Layer 4 of a small transformer language model trained on English Wikipedia (11 layers, counted from 0, width 64).
A neuron adds its activation times its output weights to the MLP's output. To switch it off is to set its activation to zero at one token and run the rest of the model.
A neuron's activation on a vector x is SiLU(gate . x) times (in . x), where the dot is the dot product.

Input weights of the MLP neurons that the questions are about. A number n stands for (n - 500) times 0.00061.
n2 gate: 564 650 588 251 376 312 813 800 22 514 519 694 485 403 559 610 382 602 650 661 626 320 270 718 500 500 327 396 394 559 611 735 288 305 589 467 522 429 692 396 485 542 604 78 380 383 466 546 465 108 509 152 492 692 728 353 548 507 639 370 420 422 625 607
n16 gate: 316 809 330 457 430 346 677 558 402 615 551 415 518 406 674 273 504 451 925 489 392 317 661 473 486 446 630 254 289 720 532 679 469 416 479 235 615 358 462 555 403 344 387 542 633 480 329 823 679 560 577 451 467 588 386 438 284 438 795 597 292 408 484 706
n26 gate: 639 644 442 433 455 136 400 849 355 477 337 363 503 215 459 765 289 770 564 796 377 297 659 440 636 565 463 406 605 459 449 350 367 434 425 388 282 546 488 570 486 431 291 740 463 650 458 335 635 587 544 327 406 566 660 616 585 525 392 401 736 483 527 406
n30 gate: 384 708 655 465 662 553 358 513 485 320 612 554 477 450 431 471 630 802 459 673 346 412 569 642 620 466 679 396 602 354 262 159 608 398 528 278 584 434 259 731 631 504 784 805 612 558 505 547 621 401 376 463 763 461 492 621 344 515 719 516 633 593 620 563
n31 gate: 480 747 482 590 539 754 674 453 535 388 223 665 757 135 603 430 593 418 420 477 632 423 342 681 541 500 528 513 668 534 228 638 177 275 493 534 560 702 606 517 656 568 173 454 252 179 607 374 799 547 529 325 535 319 345 594 530 568 300 502 556 327 508 382
n97 gate: 372 496 464 551 668 525 487 637 389 442 332 576 555 824 618 42 467 593 684 789 575 481 745 647 400 560 761 519 609 538 591 706 457 704 422 478 390 594 567 366 312 411 476 376 412 200 241 568 514 367 484 592 616 437 308 476 847 403 607 445 437 684 244 513
n155 gate: 836 318 449 680 528 212 772 251 653 559 551 546 209 343 375 693 599 284 648 484 570 360 404 515 491 357 406 707 460 469 241 546 581 818 604 839 470 508 538 670 617 228 486 77 716 639 434 642 344 502 457 422 770 368 626 418 609 612 350 626 743 490 415 402
n160 gate: 456 413 613 632 622 521 629 480 221 442 470 506 361 676 568 560 310 547 646 499 478 480 385 493 551 521 610 566 576 440 392 798 397 586 517 476 494 633 290 654 324 662 582 658 835 436 499 450 395 738 670 240 621 346 687 472 535 671 446 326 717 892 204 547
n165 gate: 412 301 571 573 315 378 580 382 27 730 401 704 233 737 175 798 160 420 525 570 662 506 548 520 908 402 409 590 550 397 613 522 434 431 736 843 276 327 573 572 575 713 690 491 381 538 353 582 621 614 321 585 419 266 442 455 339 602 500 456 409 291 463 616
n171 gate: 871 432 468 577 618 518 835 592 133 425 364 605 235 277 389 428 506 491 609 440 470 422 243 507 509 403 220 257 393 315 243 462 470 283 569 365 586 300 478 597 544 589 562 313 314 569 481 368 169 677 616 591 821 451 698 645 424 634 486 475 487 267 132 500
n2 in: 559 354 371 691 584 541 584 435 570 350 417 416 528 301 345 569 568 559 435 450 790 492 642 442 218 759 481 451 410 596 104 367 616 578 231 500 342 405 674 601 478 442 445 296 351 556 601 332 254 671 592 558 389 378 379 478 637 569 612 521 674 148 569 687
n16 in: 478 513 450 588 338 425 536 607 200 361 233 502 609 863 328 358 502 634 529 386 626 501 474 621 482 683 428 482 282 540 526 380 450 483 450 412 492 219 436 477 475 640 675 474 866 498 647 340 390 742 434 411 526 563 761 732 198 404 290 358 523 364 544 547
n26 in: 90 508 243 584 576 659 697 357 589 344 551 312 357 555 482 686 559 610 472 481 565 610 648 349 400 290 569 592 411 332 498 516 573 535 679 476 649 576 415 320 437 578 536 494 415 636 388 765 399 388 476 563 424 340 301 365 701 442 783 583 727 618 521 722
n30 in: 641 542 629 367 516 463 465 440 429 461 264 442 862 385 366 336 322 629 716 584 571 353 281 453 754 266 578 546 488 492 676 490 577 218 428 499 615 310 665 520 606 291 537 364 378 359 754 731 769 529 619 403 538 581 532 500 463 388 444 608 370 668 622 487
n31 in: 254 179 551 361 556 764 514 645 573 422 342 457 566 411 539 368 427 338 559 618 710 411 691 620 504 445 664 551 788 551 471 543 464 493 552 509 679 704 480 264 837 654 615 346 787 587 456 486 330 329 451 685 457 513 384 551 376 467 685 594 262 699 645 715
n97 in: 549 434 418 323 210 648 726 907 507 408 428 647 621 671 502 420 682 396 645 317 493 582 606 455 504 738 673 660 458 271 596 635 248 523 423 518 337 390 408 531 636 785 464 525 591 325 677 297 705 581 438 721 507 407 618 272 182 320 493 487 636 527 452 513
n155 in: 630 427 647 672 530 263 546 322 509 576 669 331 497 639 549 542 761 699 539 532 694 210 381 625 310 463 564 481 544 320 472 443 557 712 570 575 772 555 364 767 701 151 514 320 502 455 463 264 594 618 780 474 516 562 652 365 574 520 661 510 717 360 473 691
n160 in: 539 402 464 458 569 591 586 581 299 478 541 478 556 622 600 381 537 714 647 600 620 511 503 345 839 379 691 564 561 460 642 954 515 597 385 681 421 719 362 536 423 691 539 690 643 483 303 379 365 681 431 518 586 561 730 589 504 525 512 279 508 785 219 424
n165 in: 539 448 444 422 376 425 456 709 770 640 542 482 567 556 371 290 682 420 369 393 442 475 672 369 421 609 522 402 681 197 232 471 308 652 475 514 727 134 693 407 663 375 390 651 351 370 506 564 408 424 277 497 217 283 327 357 598 251 395 304 513 494 161 739
n171 in: 422 596 548 521 733 294 692 502 693 573 470 595 365 596 438 822 496 598 244 514 735 634 625 597 488 536 475 373 231 659 301 546 197 234 633 287 385 491 652 455 348 454 397 567 324 373 355 494 591 405 675 640 587 633 692 297 526 711 517 652 586 398 338 721

Output weights of the MLP neurons that the questions are about. A number n stands for (n - 500) times 0.00094.
n2: 430 459 741 443 280 356 858 644 595 468 241 616 449 337 486 396 551 274 530 500 532 636 423 417 559 378 262 621 910 483 626 670 343 355 574 579 443 415 452 524 419 504 568 401 369 424 576 694 497 637 566 620 299 577 689 661 505 495 647 431 508 293 486 341
n16: 447 523 276 688 681 427 208 397 362 433 527 327 370 474 619 396 527 617 597 392 485 537 496 578 375 361 574 324 25 521 623 526 550 499 610 466 249 515 354 444 260 390 547 718 536 449 740 468 488 520 403 454 550 422 596 573 635 549 400 583 173 485 568 590
n26: 537 522 584 486 366 581 555 466 720 505 320 391 585 87 625 606 440 550 590 538 497 266 582 629 534 538 728 489 405 314 548 486 259 631 647 299 523 459 568 428 665 422 382 316 344 376 413 554 366 560 741 611 697 352 397 591 499 591 544 604 428 503 642 334
n30: 597 708 456 661 543 475 485 656 548 439 514 288 576 364 550 483 643 654 381 507 351 591 370 522 480 681 454 536 467 578 573 530 511 518 779 544 503 484 536 565 442 665 694 367 767 656 583 509 634 446 503 465 458 451 625 575 749 585 695 284 796 628 244 546
n31: 511 320 509 339 616 375 401 795 456 662 659 313 385 295 847 517 321 661 411 484 678 520 542 638 430 391 750 539 421 514 433 584 359 483 416 362 556 697 494 319 487 583 333 383 428 386 674 466 351 451 601 643 365 225 396 449 513 799 444 399 485 495 371 429
n97: 441 471 287 643 341 443 513 580 656 394 578 443 695 547 498 253 497 376 493 510 590 679 682 683 438 388 772 568 399 759 386 771 226 488 606 656 198 676 505 688 243 387 621 571 528 443 473 309 490 281 588 606 571 506 511 457 617 562 327 598 467 668 380 549
n155: 147 408 642 563 304 505 526 719 671 417 344 388 538 458 428 473 631 514 380 432 503 316 409 521 687 538 518 476 553 404 551 440 351 583 206 590 482 526 707 641 630 551 612 632 487 478 442 337 509 673 485 523 376 636 423 481 660 209 361 440 498 434 747 498
n160: 552 497 475 547 549 652 261 518 769 600 469 599 695 465 690 384 596 622 480 494 713 493 343 452 654 450 609 392 534 345 476 647 577 273 290 505 170 416 489 586 545 490 724 572 576 478 328 354 627 471 469 650 467 358 536 504 480 512 599 577 354 395 498 337
n165: 768 587 338 382 450 290 503 644 382 306 507 468 421 422 417 391 552 267 304 773 527 417 568 774 516 780 398 473 565 476 756 545 634 588 506 302 618 608 492 361 427 468 479 729 622 280 257 622 240 481 225 399 317 552 491 324 472 784 531 346 744 643 595 531
n171: 530 410 382 556 736 394 582 500 524 406 561 394 155 430 622 572 203 434 641 409 731 465 492 291 708 679 350 602 602 441 558 433 479 537 329 811 451 642 505 742 310 406 764 325 393 620 626 614 611 559 433 642 750 539 640 522 443 646 476 438 362 367 373 560

Each question names a token from some text and the token that comes next. It shows the vector x that enters the MLP there. A number n stands for (n - 500) times 0.0089.

Then comes g, the gradient of the next token's log-probability with respect to the MLP's output, scaled to length 1. A neuron's effect is roughly proportional to its activation times (output weights . g). A number n stands for (n - 500) times 0.00093.

"an", then " l"
x: 575 416 427 567 734 672 446 453 582 538 341 474 469 508 482 575 388 513 522 589 424 538 446 597 588 480 540 619 573 345 458 726 630 551 284 452 436 548 623 487 573 421 533 506 418 583 512 474 424 538 529 649 407 511 398 416 515 642 403 322 686 427 439 603
g: 623 721 361 443 497 358 625 420 497 477 672 533 265 453 483 360 652 376 588 442 486 492 504 434 472 860 480 79 414 318 539 436 712 491 334 371 280 425 262 682 380 456 591 557 465 608 464 442 565 485 569 409 236 378 504 606 639 619 634 407 553 343 475 325
Switching off which neuron hurts the next token most? n160

"ael", then " Sil"
x: 560 394 544 559 725 584 440 413 650 521 484 370 487 471 474 437 522 594 361 395 324 594 459 597 463 395 560 435 565 469 484 519 680 496 383 587 448 433 577 476 514 412 515 416 230 577 548 240 553 517 464 554 426 474 334 501 592 626 564 474 572 534 545 577
g: 480 496 579 327 598 239 536 470 471 314 716 557 452 448 410 710 480 406 516 586 383 423 517 523 696 488 409 359 538 478 427 603 527 448 509 569 432 706 560 684 331 253 532 669 319 547 424 532 430 215 514 469 552 587 812 451 352 893 634 477 679 610 240 632
Which neuron, switched off, raises the next token's probability most? n165

" Re", then "ason"
x: 603 471 434 531 585 654 482 409 439 244 503 476 508 365 476 641 675 687 477 513 450 519 636 510 432 435 411 437 431 489 454 443 488 463 332 451 666 416 606 318 620 675 582 364 274 505 466 450 585 361 488 426 474 463 728 518 541 394 512 598 541 427 576 465
g: 758 670 691 477 360 588 418 616 420 354 464 428 371 502 493 643 368 512 284 349 560 520 833 721 432 467 614 484 399 587 561 780 407 625 562 840 591 479 561 478 444 492 522 613 424 429 353 603 426 253 503 345 622 528 454 705 371 580 401 621 398 518 169 535
Which neuron, switched off, raises the next token's probability most? n2

"eng", then "ers"
x: 352 621 480 271 612 638 458 495 443 413 691 652 480 305 659 460 485 431 400 519 679 545 527 627 371 481 782 586 548 614 470 468 455 476 461 500 474 467 656 387 682 422 504 402 242 496 484 529 447 714 522 621 504 474 425 445 521 651 506 487 610 490 513 496
g: 324 431 513 559 454 377 587 504 564 436 387 399 374 509 593 431 657 366 482 361 514 477 420 676 401 577 528 398 567 537 740 658 359 469 529 249 660 559 401 410 273 311 782 585 608 714 691 631 613 813 483 306 368 338 442 590 343 831 462 497 528 722 524 593
Switching off which neuron hurts the next token most? n31

" ship", then ","
x: 578 497 440 411 607 566 493 655 484 500 555 394 274 373 516 355 628 699 773 591 513 571 574 619 362 489 649 649 474 492 538 434 665 597 483 545 749 581 483 514 536 408 559 604 462 546 510 469 591 280 482 384 198 498 394 539 404 388 574 477 525 528 484 519
g: 498 715 415 368 408 639 529 441 498 765 481 740 576 739 572 485 380 736 413 516 533 359 540 447 494 576 558 289 257 534 502 517 497 454 553 491 365 465 611 417 711 521 358 283 480 286 522 457 514 308 488 542 472 492 114 620 350 627 549 267 188 693 463 490
Which neuron, switched off, raises the next token's probability most? n171

"as", then " built"
x: 420 495 632 410 622 482 291 444 625 580 596 658 686 434 524 461 635 474 588 461 533 426 527 664 513 494 400 405 683 440 451 377 462 396 305 580 557 533 468 554 599 579 509 588 432 417 537 495 520 394 309 844 290 376 425 400 413 586 492 424 428 585 395 554
g: 644 486 544 910 538 645 545 673 469 436 668 286 338 381 540 272 349 467 506 629 214 594 237 469 600 453 549 339 478 408 449 328 545 419 472 339 415 584 559 647 481 476 476 451 482 517 517 533 289 489 402 401 233 513 304 491 645 443 648 778 586 631 337 660
Switching off which neuron hurts the next token most? n31

" of", then " State"
x: 472 290 250 624 550 400 613 570 475 328 480 405 484 557 512 531 726 433 562 595 548 514 481 461 629 416 494 559 466 420 496 381 888 434 444 656 605 562 565 511 493 507 455 383 507 480 437 357 609 463 636 669 653 489 435 472 562 570 474 443 539 407 465 534
g: 294 421 475 866 457 462 581 200 566 551 356 552 762 500 520 444 685 538 456 328 357 517 439 344 491 590 797 329 481 392 608 476 308 353 548 540 456 429 491 420 546 483 386 410 334 517 375 680 701 718 507 469 293 286 452 511 668 332 374 701 516 317 540 458
Switching off which neuron hurts the next token most? n155

"N", then ")"
x: 448 440 438 354 494 477 365 322 601 426 457 415 432 447 518 459 456 436 441 426 530 404 418 584 625 386 528 402 461 640 522 477 686 397 366 480 550 634 503 324 547 558 458 646 560 453 226 531 512 624 624 557 268 694 552 510 412 723 414 465 687 487 455 384
g: 431 483 551 515 500 406 371 737 597 243 634 503 372 471 549 665 555 622 349 551 495 245 494 767 586 333 316 522 644 301 508 224 551 550 450 485 497 513 350 650 538 515 542 545 615 220 387 592 519 805 390 491 244 453 211 570 567 615 287 532 440 680 583 464
Switching off which neuron hurts the next token most? n165

"aving", then " part"
x: 585 445 429 358 560 434 410 355 392 472 481 581 385 500 471 466 207 425 493 602 447 679 380 654 506 382 422 459 457 446 389 403 663 396 510 479 617 574 607 552 446 452 493 591 312 559 347 290 587 482 483 497 684 334 381 602 574 333 581 375 680 594 399 347
g: 422 358 495 631 573 197 450 286 412 513 571 422 362 478 513 655 610 548 466 369 729 663 268 443 518 573 255 333 617 430 553 482 442 331 494 514 256 239 393 612 385 395 533 381 901 524 618 335 529 294 558 424 553 348 453 490 517 261 391 517 438 374 344 472
Which neuron, switched off, raises the next token's probability most? n171

" (", then "J"
x: 546 479 301 351 324 486 333 368 582 561 533 468 410 531 599 441 528 573 515 393 519 623 570 607 439 442 420 450 387 395 318 460 645 490 291 512 612 397 495 539 529 494 283 442 527 438 529 512 584 311 634 573 380 536 683 357 502 390 447 499 532 469 509 390
g: 495 474 701 478 557 617 577 323 594 516 317 396 741 554 543 493 715 670 365 450 340 353 211 569 567 430 410 722 256 498 556 504 666 616 759 391 593 502 481 476 489 367 365 410 513 404 488 353 766 666 711 593 857 521 561 364 579 497 506 419 436 292 437 616
Switching off which neuron hurts the next token most? n165

" f", then "ire"
x: 494 400 571 306 600 646 602 627 403 350 649 616 564 425 393 513 308 504 446 435 421 404 489 330 539 588 470 457 417 534 551 425 517 438 398 635 539 506 512 425 500 594 600 482 336 291 363 270 574 524 463 372 498 691 678 546 621 301 496 490 545 631 555 500
g: 258 762 770 471 602 754 529 345 517 491 551 616 488 536 731 574 558 461 437 459 518 651 524 658 383 469 147 415 532 530 800 316 626 381 546 626 494 543 628 480 609 449 731 436 560 596 563 436 464 487 201 518 552 163 489 497 535 449 418 677 653 606 439 508
Switching off which neuron hurts the next token most? n26

"P", then "N"
x: 414 596 488 426 472 498 482 483 628 481 583 415 357 396 558 531 568 407 591 436 533 370 492 420 563 446 401 441 402 529 754 308 547 377 325 602 674 568 521 343 539 630 373 723 431 391 293 475 654 664 509 521 423 582 550 445 373 529 291 583 607 582 529 493
g: 405 799 487 385 543 367 641 273 470 538 472 447 260 638 428 600 276 244 475 345 538 441 383 426 753 473 510 811 545 518 684 498 511 834 542 494 425 593 566 578 522 431 544 546 485 630 647 593 527 372 494 783 367 283 524 545 651 577 623 394 581 445 371 732
Switching off which neuron hurts the next token most? n2

"al", then "ile"
x: 432 616 286 575 652 550 330 478 520 443 462 586 657 554 320 596 504 414 521 590 653 246 540 519 567 437 532 565 410 464 388 538 507 518 413 549 430 420 548 304 495 583 508 391 596 585 420 532 387 534 491 433 398 529 595 392 275 417 399 565 548 349 546 327
g: 292 478 654 192 520 629 497 674 635 465 359 528 469 645 483 448 460 520 620 467 625 687 828 366 659 379 294 518 526 448 684 536 566 553 659 473 532 828 617 471 483 484 594 336 578 434 454 528 355 434 369 507 545 920 376 571 550 240 460 451 388 451 324 498
Which neuron, switched off, raises the next token's probability most? n155

" k", then "g"
x: 431 528 546 359 513 597 275 495 486 330 664 380 535 428 581 434 418 508 488 439 370 367 782 566 367 467 523 478 489 737 371 431 549 566 453 582 615 609 637 432 533 561 528 485 295 439 378 554 655 486 581 610 365 602 556 216 608 563 723 458 667 474 538 489
g: 754 258 352 654 540 373 620 460 522 368 475 621 603 426 375 676 205 590 513 562 343 370 712 489 616 522 514 752 550 219 465 753 413 723 553 421 499 519 443 495 369 489 312 645 540 636 259 337 498 462 441 740 502 383 430 439 481 677 672 560 589 501 442 304
Switching off which neuron hurts the next token most? n16

" And", then "re"
x: 335 525 436 228 712 465 364 656 484 468 534 384 548 411 566 395 519 599 482 471 641 666 460 611 376 311 399 456 450 534 557 517 488 652 567 531 449 533 513 372 350 613 587 588 505 484 528 246 644 561 447 447 460 546 548 402 408 449 416 491 490 454 471 576
g: 429 538 580 79 640 503 549 447 499 396 860 517 668 424 575 413 448 749 419 587 442 304 413 489 210 360 475 308 305 382 399 600 549 474 505 438 311 494 479 490 645 389 368 319 366 463 443 494 292 660 348 418 557 508 653 559 600 498 451 527 695 700 623 334
Switching off which neuron hurts the next token most? n171

" 196", then "3"
x: 507 415 332 461 460 545 575 585 484 539 454 429 346 609 523 489 541 617 530 606 503 537 383 507 442 491 478 321 530 646 697 605 598 521 282 615 638 253 478 436 551 484 446 539 554 443 654 573 521 754 500 488 480 615 576 809 323 399 680 601 581 424 627 546
g: 393 662 236 596 435 698 566 483 640 657 536 613 596 444 682 323 561 489 417 339 468 186 582 307 473 668 560 636 513 363 820 463 450 512 457 797 452 766 487 340 403 530 557 604 561 722 504 284 535 591 494 659 410 299 614 667 449 596 555 625 455 635 469 393
Switching off which neuron hurts the next token most? n16

"ra", then "u"
x: 490 519 331 526 604 443 418 450 468 527 406 575 570 404 435 620 620 586 499 486 301 521 489 388 699 522 493 387 479 635 471 414 536 473 454 394 579 591 599 520 628 618 419 519 363 521 309 577 667 548 498 376 335 391 662 466 496 499 798 615 566 269 736 371
g: 520 478 493 612 470 589 410 628 473 355 629 545 372 538 558 377 649 449 497 466 704 338 324 301 451 633 576 569 584 362 691 592 520 653 345 438 371 546 570 372 338 717 407 407 386 460 443 308 500 900 696 452 400 519 678 669 974 517 507 563 652 547 496 560
Which neuron, switched off, raises the next token's probability most? n31

"\n", then "\n"
x: 657 526 529 420 574 547 466 388 446 617 514 559 397 570 456 518 511 432 619 449 482 489 561 625 648 423 542 543 543 465 456 564 829 505 403 372 531 405 654 454 518 385 423 404 517 562 534 419 486 516 501 514 503 631 911 486 485 399 441 370 505 590 507 567
g: 441 757 371 641 671 450 614 399 169 537 442 559 600 556 360 223 497 646 336 226 534 611 394 484 467 407 564 647 326 498 589 595 629 611 487 342 589 611 614 400 614 769 510 570 293 371 493 430 188 507 508 487 386 509 332 385 597 404 497 297 448 433 647 291
Switching off which neuron hurts the next token most? n155

" s", then "ch"
x: 378 643 357 515 465 604 554 574 425 347 638 481 568 448 592 608 532 575 500 382 349 499 349 390 590 780 602 531 506 499 491 468 483 524 373 525 584 523 360 419 506 403 494 466 463 457 420 480 714 529 727 573 358 651 509 430 691 343 696 455 532 325 362 484
g: 572 699 422 747 462 354 549 321 484 390 473 381 547 509 471 495 372 506 727 690 496 311 416 501 585 358 511 417 494 343 331 357 454 660 431 382 438 159 546 614 528 665 240 324 435 655 601 766 417 268 579 332 488 507 710 465 796 492 361 392 468 548 372 570
Which neuron, switched off, raises the next token's probability most? n16